Layer 4 of a small transformer language model trained on English Wikipedia (8 layers, counted from 0, width 128). Numbers have three digits each and are written without spaces.
A neuron's activation on a vector x is GELU(weights . x + bias), where the dot is the dot product.

Input weights of the MLP neurons that the questions are about. A number n stands for (n - 500) times 0.001.
n15 (bias -0.064): 574478647321579267547209241459400602200453385539549258487573786604676433394552309469647334525517411318845342442392599474564504375355441478630500797660500330937552628329369445380573709374427613430549258739649536625549374693589376569491296464539281737334785663516365355549683812325808491496513513418456448540394706461488591754308210504479414479640496367478428474671614562334500588444540
n28 (bias -0.032): 555559476448149885527573637560488508475642536500326369635446602739260444452756516433535551531594508603602500257516302419512523641704372244359679378694556508601296438579421393564654428591488602396341600327591372227822418401634624531577437395415322617554524403396614349500611530587500524465577435488240476588519545659369690710368639786296384382381353404516379544539397560418656375286460
n42 (bias -0.027): 508533529332332379310439671294457662415504380717496648472720288703259278562524350405642622603528409365692368583625379460607588458616359608443496590610533345350370460734516437542476371331556449585686772378623592429715301603599252520617780283440467557516115733303508386529536656586504619424508630480480325364405530339500655653590683857424496464496244364467685578340397527286567614545517
n54 (bias -0.063): 412450572693441533394628427492242696365394487422396572562648526471496427215199658441404730598396252293525639313504562709172549612590564496754678542714410391454412636437622712252566521597389492622475469554563526491648450471773614305282500530661513301516539401412471561410537492576600517492647662339261433746841614728464508306641173383647306423412513627504573622496365416392782193405423
n59 (bias -0.066): 658415534583820544472582384374366384569650430366500393496475416361370556466251556652413617582507322525728579340369529220757410274446434258504489496387447537518562514496471336410666601408407461562593521339430421354314628382725773642612584571413419620368679273463478508399385556493617375601262521460555416258479642485476392779508573529554464479533355556631591607486349783430507365420575
n88 (bias -0.061): 341370247527344599629345492504461470601403504376504436438417465500624534515624678664449378648305525565463446504320189667632406549464587319703507496733443530548737216604411489356496383635402639455466632518362602364530459537489523548336445565460649515514450595490748330549344387679485251460500532339682559725550589441754518650481824375580248507504541643730378672584545666507417482456402
n103 (bias -0.053): 728327754436296346564519429447536814500463514602682406615388478352469458511524310469593445651589372413306527605387415327496760401541591479634385642567504645383517279583562342613659528553392530500462506328441588454392414469534674407323376560326583490652428592352400518754345553514500573473593453520240548391473435442566526380565594627473510416490626595342507333520281599543623410270408
n105 (bias -0.008): 903449539630314692492414646524672440381451730521400547554430320282550767496359689280383504651533766222559541564479280504311693297607580333471572521472677223583471554343369578264430479375648423540538496412822255354393441309582337396326533431517669571463347430266546430509418367496416293624504342604344685602439549321524396600765675441467728553563611483393344508562466921412423337425607
n117 (bias -0.056): 624567523523473407474459414377602650579275554404867617483509403540294742586588446455363833284650392621558513608443702417491570509509665387491338388431564571443491469558679414827609328526326479345505575500823264840559358263448705504259389659768223408522343395179393491663517585710349397404674509285393145518306631570618352632682630146522447405411351523342665348713375784542609569474554
n126 (bias -0.027): 695555565256500546644319361299451548376186594308417590375575328454383409504467548470723453681399656562475666530403500566376662313720243702475307491373314441475737696628517690543359599488554431312324353339436561664551386334587549429671631370261555416479381742415394500604434427266306585721360549462691386354475629529577303546945487403757688726607474474470439705363526645310470750597660
n153 (bias -0.086): 439500463538569593618458450519572425742579282424492311492516428646624283719660500619528732512472457314447241595379524771517369521516375298512455594704475589609257424426492749342408231777568457542488622127451566459397415279512359448528682396697382351440184320522605546405520617496237353588584280624353439615666389548631546641432500342512380737647405232608370570524569318620276720512546
n225 (bias -0.048): 468600352611509572531366560539651495457544331567243276473425575586460593744362417523554618526401443403527416619549393220500451853273389491401500759600648495478509553327650782514198422735318522837665674337249422398505135609606486504562464741375282289584430286570355392657571478514459759277668286763232369583636509558565427563410265667323504645696189839412658413447641500711417211446352
n240 (bias -0.081): 431291433462189399460655291550701379423373521323761545508744857594339379554440629459857504540480508218606328550293556496491276471560452180496583508409471382557439584590533452696492492441336583373550642504253517600579350307436620557460528437367406488524665464701394373542440496525406607898348342287672320570528307524721357496380538679644605512414554690521420463432459177605617346581492
n255 (bias -0.094): 467621657167500455556531653441665475582524420545509383634305509550525181449480314198224770960624274448425231538368615602265341534716274508409487521709572425471566386609763561432732606540647372555449578392580403381534595659452552327308690747599654455399664443439616470547687301517595567672371524504258512525367308508500445541579513678277570472655542433572338337557329551496305616624496
n261 (bias -0.030): 582595421655249782492548478447689447383256378538327435453652150427483350364589355630393293609556454353487720509817543496608504730695461653728325465525540448547534415444591575240758689467487371463566699461339566535351470626483581410288672301372435821353634475390522496658551587530225301559242546683509569736366337555553545534468751599530131429478539465351793283572357496418733392847421
n264 (bias -0.095): 688492562642212519552447618682492547620496500753528446451545360469428853387534414446587190519454359470673462235348477218364376147650417461630605581507551534538462293585708563563639375386429526352512568301442332680380454620466629549455374500731496640377321447266462548363725302442611535636555511677415489574589400568569438458230464584459538459589671473570488608455330555467383233553313
n286 (bias -0.099): 380482122702697398639554290377598532397400351504495626684522291496289473391355363559363634726540422552750391142487504553495391463544593436513468424453390482199714886518576439500618218483207483681857387268315582249324451797409617584394460491456549535600745425594406481354902573688656832526325526513339500342305542434551470641486677371531421379451337735277454693404496692581664500482568
n289 (bias -0.081): 605583383208551814326487505404370589567464551509689357639554529450635825262509458343628252616404304620459334570586482320591563406455296416381175385447148459764408626574376687636369565699594699400509539587398594537426623172554399473387628505432523764007338635588468490449711338555683624346438531473293624193331486586618330482635428559626726433043486635341524639311320745399528491741589
n290 (bias -0.048): 537537529428591223360481462633784492406380733650648396093512363598334285642411571376406385472484600512611705245410577625586299542593593559271567199309622405569619674310533524420678446749399571578371365549508437362529516711628763512342602542626533533580470460545131329521592626393242607472598444476376377558699513736457703565595688484343617512678392350333623624311446637535731472577487
n302 (bias -0.021): 532495434353671404357191491202582557249334495664786286568459577302795401542577505579321449491596738585320486580280532486461437543255542495679547519531566685578624427444338522349450453416649438565860526417319787632846601644671607193314537443313440710347533364395611236721626385500348736591481594586537551608433747454842241692631409353644618325467411360599305667735825403482264330752378
n317 (bias -0.047): 606653349726224135619586764283332344637430474755679398537388447589379496741321703193609437418437372484390500526529650492504566669558473405483500542549370585714665504589602603496575603500579435628689413361517366215474416491694331483362209526613428584413123433492280663509297840517534232542173500383339547350562447471520584701638429534405629590538444719552365734508555605278617471412638
n326 (bias -0.067): 621504313517383525488577248421613300687378479389552622651332535529381397504368406693355454496604662285705390733599541328325504637574621432392597630464487216529629840479236492300529368468218548547449406488525892300500720672528285454504367393508416434227682639728550526564553568513687701713276431578236358470427662545528369599544574749524463366462576373810397622480336325583419423707530
n331 (bias -0.051): 574430500602525475612274386465685492819404338297449400593266582595569563735528416558418343628676552544422593722492488500491423597678560534184458343528698492545529318500492464563860399341484274434291492529313302773529459625729613520252365466394401500476654447489549611601419630376558438208428508524421455864476457435563441687288594521190642400367504379252632322767388492484294528267302
n336 (bias -0.060): 387772355367676198622531615659701440548272534294646492369586396317849705525549513521334634674409220626454373381280628475539328432361591678571369508597342396537725582655299411521721423657549548524466484208643334402360483483585478566364392436323332686390803200626321487496578600689671324705522460446517642568609487628508484587689491700288623516605306229585414466516584595464385468612355
n363 (bias -0.083): 745302434469578325245484306349657333518446565928509535534605563410343641522398132543457543383684450366440727430351424719621513540610843631380391237234711487628453496556392400566589369483374591419613516500444640044500521383596432517445393531415288487584540830543719442645450434569431547293646612572435573456216653394553667508649509461323669792496470517496540656673435414742408259564434
n415 (bias -0.104): 516549609652599406596599433352397479401524571322398293741464333422480584212423395608410463348553472400558601429325621572496492424605589692663645718540445570586508379281224608404371337512412377372741554414285433567521553446500384243318778496569380427456398351496467342391685661644508533371428337472278320654639367528297527711422534402524585544422442708412753872653413653449077159528420
n447 (bias -0.092): 634818529416602452393523350276538508288433623303391414604532377382448387405480413418617313563633741397329600446464508460423802575616441550407442488657388569431528532308782824637731662484616300373389420423402529575673472738567479670488358500910582472468555748700699352351647449369374504508643579785312402533472440452457245673513559277560360575255352409421487455444467295527612425609467
n450 (bias -0.068): 573470531438767356438484417504451522196304539449566396281420683521546601356584434513385281629509421388474450857474602454464265504605383561470496509537816650368350403828324437658710347418681360480365428423465404216613500435617770300614470399517625674190442437402688170539349746328333698648566649420388324643616446699496541258468438462554496400409665557683156673538250692500272471568330
n460 (bias -0.082): 675469652473531609491435594600500482505312487427735447496629669631353433251530603606113395462365483474456663607283465513647466442380313268378722619547307447426609590496570223044547415626603618157460422776288759460536356270602371670763531540587518583453305651500299532607671387685644509440694449474245631469304417517492446604730550347221323419518673398393599549753213830450446479600473
n462 (bias -0.084): 561618510302675411587657404536756327790596448402223381592196544303616640658788635481561561473664289546354440443603593435549435389380470677284486557313476528453349162576590482409676390704348559389533487524415534663877556367683164570472561215528235495344773417358345510361399820689575472379330277356533373409331574635572348779644505627703686628505591643850306704195225567612490577556913
n463 (bias -0.044): 638439334525789665524496621558487537534460291648333451361615517528596525517380541504290411468524595638724464533641424524487560783612445372379442207606625650355342548447296800334560612539492641412290412358610587773529371504516308339384847317420443677389626436459549348500405531598682671652613469196374468471437462311523566520654306245226560342455484496657483512771602783303405657411583
n482 (bias -0.027): 607621296266631565477439428478914319656636627472351589701856248537399743647528733425708747658588310401635568377620454701446468424564276164296373126406614514523365541463407382624550334513450356531594583509444220462608528406468402292656685242721580804659331587683546185339600482458597589569366662321477672509270285694571319592583437222272569631608646354718519200596612456518281419652343

Each question shows a token from some text and the vector x that enters the MLP there. A number n stands for (n - 500) times 0.011.

"ig": 391546382614572449533551295637340428490618475355548614434407542310392608503394434414405538571542498310600629544617464544512736476452320613358697391391410496457484512460464358688264664422687700654573269580553467483440605415332371439500441554477674596515570454409502555675382512438487586630546708848448443557494481507324679487469521510511341512387452498581411427519496509547540498555582
The neuron with the highest activation: n326

"During ": 425617456456488466596740321692407533602495490402310602457579434513531519386623561503356494584575589530601521515448426382603613532578354478373726451298296493572543494519524278530409658423597487541444308646625486512287520479366383561441533677308519499574467444251412490545416366453514572588404598707575562538407326513563518559571586530581435505449569449537536645540682419665465540492484
Which neuron fires most, and how strongly? n126, at about 1.6

"al": 367449428566441434578678523596420381568444543424548604583389568241460457412397351455493518592466491459553635465441430538555662409518422509516687337420278550568570299299434267763581687446703530678599434494571494525397648475361473454528451684417605639682503296415453523570368471269456646455467621549526367594623492454383646548583484570651380365444637475469621420640615573528509493523465
Which two neurons fire most, strongest first? n103, n59

"position ": 370594487487511457524636501625355516428579417452394675558415528477518384476603583584498685540530607491531480602579465563608593392543321527439747398398304604594518250550341433592520619419630606640628273583591473591398767486225475648594618475455537555601477416261346501480532305363483538539438634659519545499503440581513506496511517412579379474309363407495594379437624407565478467565453
The neuron with the highest activation: n482

"'": 344336521618477366436560385602356621546541594412554562413402481292570632582452521257474418381632600480402646582574515388417609419327366491304765449483455593530463417426512359576543532585504639806531374393493519559539513415530396594469557655363481568647371470414377455681346470408562668416495567680576445580543453468353641396572560577574367461602513519498560573645635348556576514407559
The neuron with the highest activation: n103

"t ": 247628463606570562465675323715279479556661447460576664495591460487554458465610381510425578392574538594604510510516337563691620462540292560438803400405502498621569461540540353499542671414611526692486385522613415510483595429287338617553616476391569511537477415223487452621430418321534524417433575564507407381531428399510514430501581605505375508508543388432480491537623454650487545435436
The neuron with the highest activation: n42

"de": 200521319491493582612535311599341369494589408470423451411398517514439562549603577452594523551576601581396530509662441468488540488537325409521835388497487472712519242515476394633384598479657650677534348524513585543328614459482379344493631645410710405653561432410579480442468489479582528404404649526489416614743382591514606522407494427681341503497579370386393467564597518472558565408413
Which neuron fires most, and how strongly? n88, at about 2.8

"ure ": 341582433499555475549727482736403543394622534466508577439559405348459414512664502458492566394616612489530516630549417508583775425501231507367766489462481628657405480546451360563563658303648604580479321533517377458451581517245451607513530516507578475486412442195497504613383369304543591484485683564456428484519527497563626359564494547501449574401563394489488488559577479575485555405415
Which two neurons fire most, strongest first? n450, n28

"=== ": 386617480366556444574734321591479394556636455312356676551489470435456644451544436489467551538538678469503634681563442302668420452477430487371762497395276577538422286584458489562379580558558616751418307716543459559442610487391416538485685610383503432360526351383380492487325406409548547463376581624620460435628590512634396462596648482526571429446611433485538647372579453554440520464549
Which neuron fires most, and how strongly? n462, at about 4.4

"vol": 265518437457619547693611550567352492499654480382451578363543592538525572466787397405308463534454441696548558309562538404505694452518389546441627281378292543465559606576461333732354625633465576760559290585498602446424592485288426503443622591519639443676453453409481485668503373419402481505412816688509523439417280409346549460513451505515345463445493570488549404525599556610526581455517
The neuron with the highest activation: n286

"-": 305500485549546475455438319677549501538552394396474547464614552390543583403621487468531531376602696510369611526475459457552777309490288564461693465345413637579450421411645407596466652389625568754470334474592527525342369454240287404451686497545651514652475491275550488460415494395698563413365661592551474407623399400418446543513635595519357512561557434521520492572623495527494572579525
The neuron with the highest activation: n482

"ac": 205523637547590426571677350564376542429457539322450495468525629340382452425660377521402504495534687481670534489575529564592536520644342510483691435549392457603462375406285538563260615428501850670536323481578481556399512465156474466567618730548569460505592404426514535619359373392543397363332753524524505700485412637518561584659506454519424568564499424493444541647536449451347409477421
The neuron with the highest activation: n415

"tain": 257573462593396453659597494491299430506571577470574631486341458395398628530570583343459399322505466587491511501588377442535828430499215426389718413574525523596470530462441308550518677514652547670501393516476597506401506506262346574583523544554533437618490543350583630485541464329524458430252747513555320624530520461551655490573447573590437471421520429470475447634792422527602579563453
The neuron with the highest activation: n317

"S": 314530309632539438556641297684437480493521543449567519476495565413485330438478498544472548442599537389411675442558430468586580468390485486519741402259276532470546325526494404532463659580669411723579393641556554464400582453306438456453583612565585447612501353326542606586450183453588607540589602646568429433573381621285602456580611511517473432508534546497512451532610386610509625400482
The neuron with the highest activation: n54

"Pre": 349485523382521421655617375545413524562587503470441555323570504371445389447574499612552578503396607504654619466700480462419669433532351425378761518465407457511390296487465302526342656514581601738536464596399508497399660515284532508588433624475563364634559294422573597548560278316593483589385713594556442608621369479509522565498517555610502384561644440410394520560675363629350602435283
Which neuron fires most, and how strongly? n240, at about 0.28

"k": 414608363651532486605573351608505595547481507355446502442418572432534566536557505574496528407558602532429403554602423510467537444478387579570816363317397402531569311390529527532464524494853561749537327593631598434540508375253292562486556587341652553632582397371548528377364350464480572420516673610452389469688374581347661426476384480537393408423437485447525533553666519580397651482527
The neuron with the highest activation: n463

"m ": 169557410558614510587598403797378527474615436474484696469547502415525432505655461543568540402606479586586520554572378519648643416467235551467797407374497455610562459558352400509522627414661563668507403573660387484553497506312450592529622507510579586611538411227433473607445351268528559406488645598504391415516474431566512422496438586542359562474526378499489401496528435592480492436399
The neuron with the highest activation: n42

"L": 311494373646591370541658396646383446586491625447442481447444410332565371437462343565505561533583507526376522448562468497712730515413477476438796355385245580569534428513495464574530542406611526793597342426566559436425584503306388439569629529544547530612509479369538580501498290531566510501478607549517390497745339605301584459507473538464344461616576519491570407535655387536475734411391
Which neuron fires most, and how strongly? n286, at about 0.45

"es": 347563574565533405574697379616375489532499325379673674575521545325437547427533405525473408479464532412542540503616603473590590520397265513430702227271320553626507438498458319580540688514562588631563361536651555587379535474363389532608610698523507296534411449352479484568487357285458434291419572494617703454492517501653589482462577609534477581403321502429510482698546564611486476519635
The neuron with the highest activation: n289

"usin": 361510562619504428620809446608544339570547549517580627400402498492410463502461453488488495551646582396656589670591374465695704375587322533448634411329385526605476336422345381718435657405485528778491293553472508393408442335221500645521406614633540465717440501447562477538305408417493454537329658552513409553631511554400424600475518420599410432405538341471414487562653398590598609538526
Which two neurons fire most, strongest first? n240, n59

"e": 338502362465531567483744492709298414395536568512666545663417366452410622471452508342570554456451429601498472571629545405402580533551207449294709488299567493619533414411408357574534726401660509614540326485558528587393572450202464498459616561488613384614461358364589544657337619274556570368440616650504571581580396445381532386512546615534429493455526498464517497594544638575476608462597
Which two neurons fire most, strongest first? n105, n317

"t": 366585498558567445543607305590363430502568458411554537491389556481549528488624401569428567478466611521523448575426545446543647550598510498565761342230317445651478388574473508519446639546770690693520281460679463641552565375251428482579465626472660543586515362282430612426433402402542529481482575610494400462637388467408574424529350668626412493418499314519441475596504477672264621449498
Which neuron fires most, and how strongly? n153, at about 0.55

"ly ": 248541415594558525575744369729401349604534429459557637399549435399581519482516559471460551440611614601471516666529430416632661539344377541437853417514372525600389573452470324609499595437445533531597613426598409441418691434259418590423490628393553504519526343331485477635478426501613584602365678507574411438522292508472531475522505484308451514570461410454512553602669330498601483367499
Which neuron fires most, and how strongly? n336, at about 1.8

"udi": 319373498463488432636610431483471681590590455507523560494414618505471456407608437456486522362443598659546529468543404475521738496422460366383687503495495554585577294543274340691325495443591563627590384512462418513390689467267497509560534634471694474606432262442542411557541513429446483321418669766635436703568411531266693480561494512700390346523340494402478450530620447460836566480417
Which neuron fires most, and how strongly? n28, at about 1.4

"and ": 420581505547483565686808372728508535435459469543364589405522549453623477597598403477632469262457663478493466625519467440577685512404483476430659465446366555717437407509395342651475491573602622551591388461514431536376640569353510605572560774247551470544388319292355404483434326509416504487449642673524524342576438503464617539592380522592440450619442487436425478495565395582541589448367
Which neuron fires most, and how strongly? n225, at about 1.5

"the ": 378579456565455422560733376596423536563465518511330612502627471408508550327499388501449625492600703447389646555518347520591492488609399475516755450446374547502503489443489354578435607525596459636513474555535551503463590424407324374469586626425589589509536434157463564514366332449567575532427651666555416529654335578561508494552509556468481578418496319398487538454526416612596618464477
Which three neurons fire most, strongest first? n261, n54, n105

"b": 284511357572515415609443367584393401585407481411461589474508516508467421519561454485409614523529671324544577684517412444564609546660389476500676401315448510582480343358338365566432493583675624717639336569633458445481636280381299472497608636497671604745625425407462565467316297447584512596455784584532355570573461555431526438489408450625453451542510471452494492540611277599445583649540
Which two neurons fire most, strongest first? n482, n326

"ak": 327459372621435310555791412533498591569405432398660678521442582420527445521418384458322467448533668582592547561576470635507689413424458465441632387467430527442595324376591487535548444386550640695465337446569509663566576356259295567512551618317594475570649401460556491438488381448447572422363784626534325607587449591317793486496324545597406486474527550469535472611625367407665497476515
Which neuron fires most, and how strongly? n54, at about 1.9

"f": 376424449632452431694505269688241511536402419302383545537477577394481602566678437505437560596591531412426527500432515457522626612618375588447767424313376424702412354534391362628291633551623555614489402546616484501431627538202387511473498645462620571542567516351562567599379373491553563393489752566499485531705381558476587589563427481501477384555476492507381415576423440624435594535322
The neuron with the highest activation: n331

". ": 334505443443525509500725294741440418519629428349356683591706608286575622422619433583485527570605470530616520521514603429489533515514407504346651444325489544627294354540426391490422559545485567684574351530597538521578530463439403596580419624437550504604497336173346494491406414430505499497445551681615557468573428539501492540581450484587367433499541443442547606457543447540433561497530
Which three neurons fire most, strongest first? n462, n59, n482

"end": 219583401660572443593702347491330398583620448497709689454458450362503573524644623352457440286525407626517514585711531454591616437482253411440651432461439548640508402391345255589380648422594421600570305455482370494459392566272346533568514531537536572664498593456444440667431538347584466506448645650399613563474310432490637497556424649565403564479448494520426364632582465559561713451582
Which two neurons fire most, strongest first? n317, n482

"i": 303513456396455503729583512597469429568571606429557411541379568337458520470406492452564504420562583693506497586530553517505665455511576549363666367246350560492439326530626408621536594454790625775512465655562429636416526449262283483356576569351618532516481286452436513587459473411500532487498793668483551605647501522170465541372359428505384445443518414521572606594602431541578558458340
Which neuron fires most, and how strongly? n331, at about 1

"At ": 433632479464504520507754362529454580662507491451325584456529526422519416404727534574401555546532709440629417639514388366571597515537386506495777484313353488492499509465450349490442631442597539482525404667582448525331499533343350537510561776394396420518544380239437474490373308420483596560338633764518579504563414469522578484490544561602413466450512453518548601511645441631489562471429
The neuron with the highest activation: n326

"\" ": 256482404504500444561631301701366512514573372530411665454669516399499468395651396539534519496616520538538567649484432488521602474501336442509697473344426608652496384547470448467466569414630603718579344600593502589470590516277415614694663569410537399684477497172346492617455398436596469426498723503521534588383362460468581448459535620425387458457416417482579485520550435521561457486599
Which neuron fires most, and how strongly? n42, at about 2

"in ": 304541392516585419534754360626502551558454422518368580576524402415488488427618418496374484563598707417514519646478407467612587557544408512567677369434431509636529520459536435580388602344556572558584323672654550507485438463409438457463664605318469512690473475134533470594367367432540514495432685681506583471488312557634548398449460498541425522448576430466497637554565439638474537407422
The neuron with the highest activation: n261

"br": 233478382636467368587523380508315456499500459258321470444505667419500480560765583485380526724599395476476474487520604526625463619681382556440645371259333566739523416447277434689292445587700569705555423591655543478509648475267478631530508574496543603552586466407471510449334379384495516494562740531585562626556479550366628459569465473431438588508394515450495365513629405498447536423428
Which three neurons fire most, strongest first? n336, n88, n482

".": 271590481593524421478598370757524485449722454386450647611558641257559590310484468483553440455555626597456516547516706444728555471424357463353659495386575550632470337373561460511474589392532602758555394362493541599421535440299438586632488555284536562656478546319520609572393425339598514419391561640575479419547501424561509507549407400644330539490313432373513514552546451539519557349637
Which two neurons fire most, strongest first? n59, n15

"a": 228510431563606353805596523658414568552537365489570753606421576412540437432445426460428536404544602592578503542615584557577628577455323401447567428232440438598405418399378354681424462392553432715601334441469569548490460471292376522389654786597555496611522307378499488643547472300439432365570699513553448429498378443536419486421563554511452465637511451368573436481666565643658618464512
Which two neurons fire most, strongest first? n286, n117

"str": 293480418658619499595739552529446450489748384449478551480434389373569490312586334427460489509529539521523574533464520528517659596620312576369682313601263613668533471441558340617257611493507644695522247502516365477379505543298526492659447463616474455584436641478466521563392369396527455500661713625584437541504461346359690550375672607496334429391440423476534467477658486609481565451540
The neuron with the highest activation: n447

"o": 460501492387577346547643532666510438601432447518611632391382550349390554425502427449725562357494565622541509638604550448476569534487288500433695399203480556643465369513424380706390576547709510705420403432535403644388524438277434586582662654340602369477507338400546549612387438298476442296482632490473637648515503453234609517499551585568576410473515579414523605624656484437576596412424
Which neuron fires most, and how strongly? n331, at about 0.74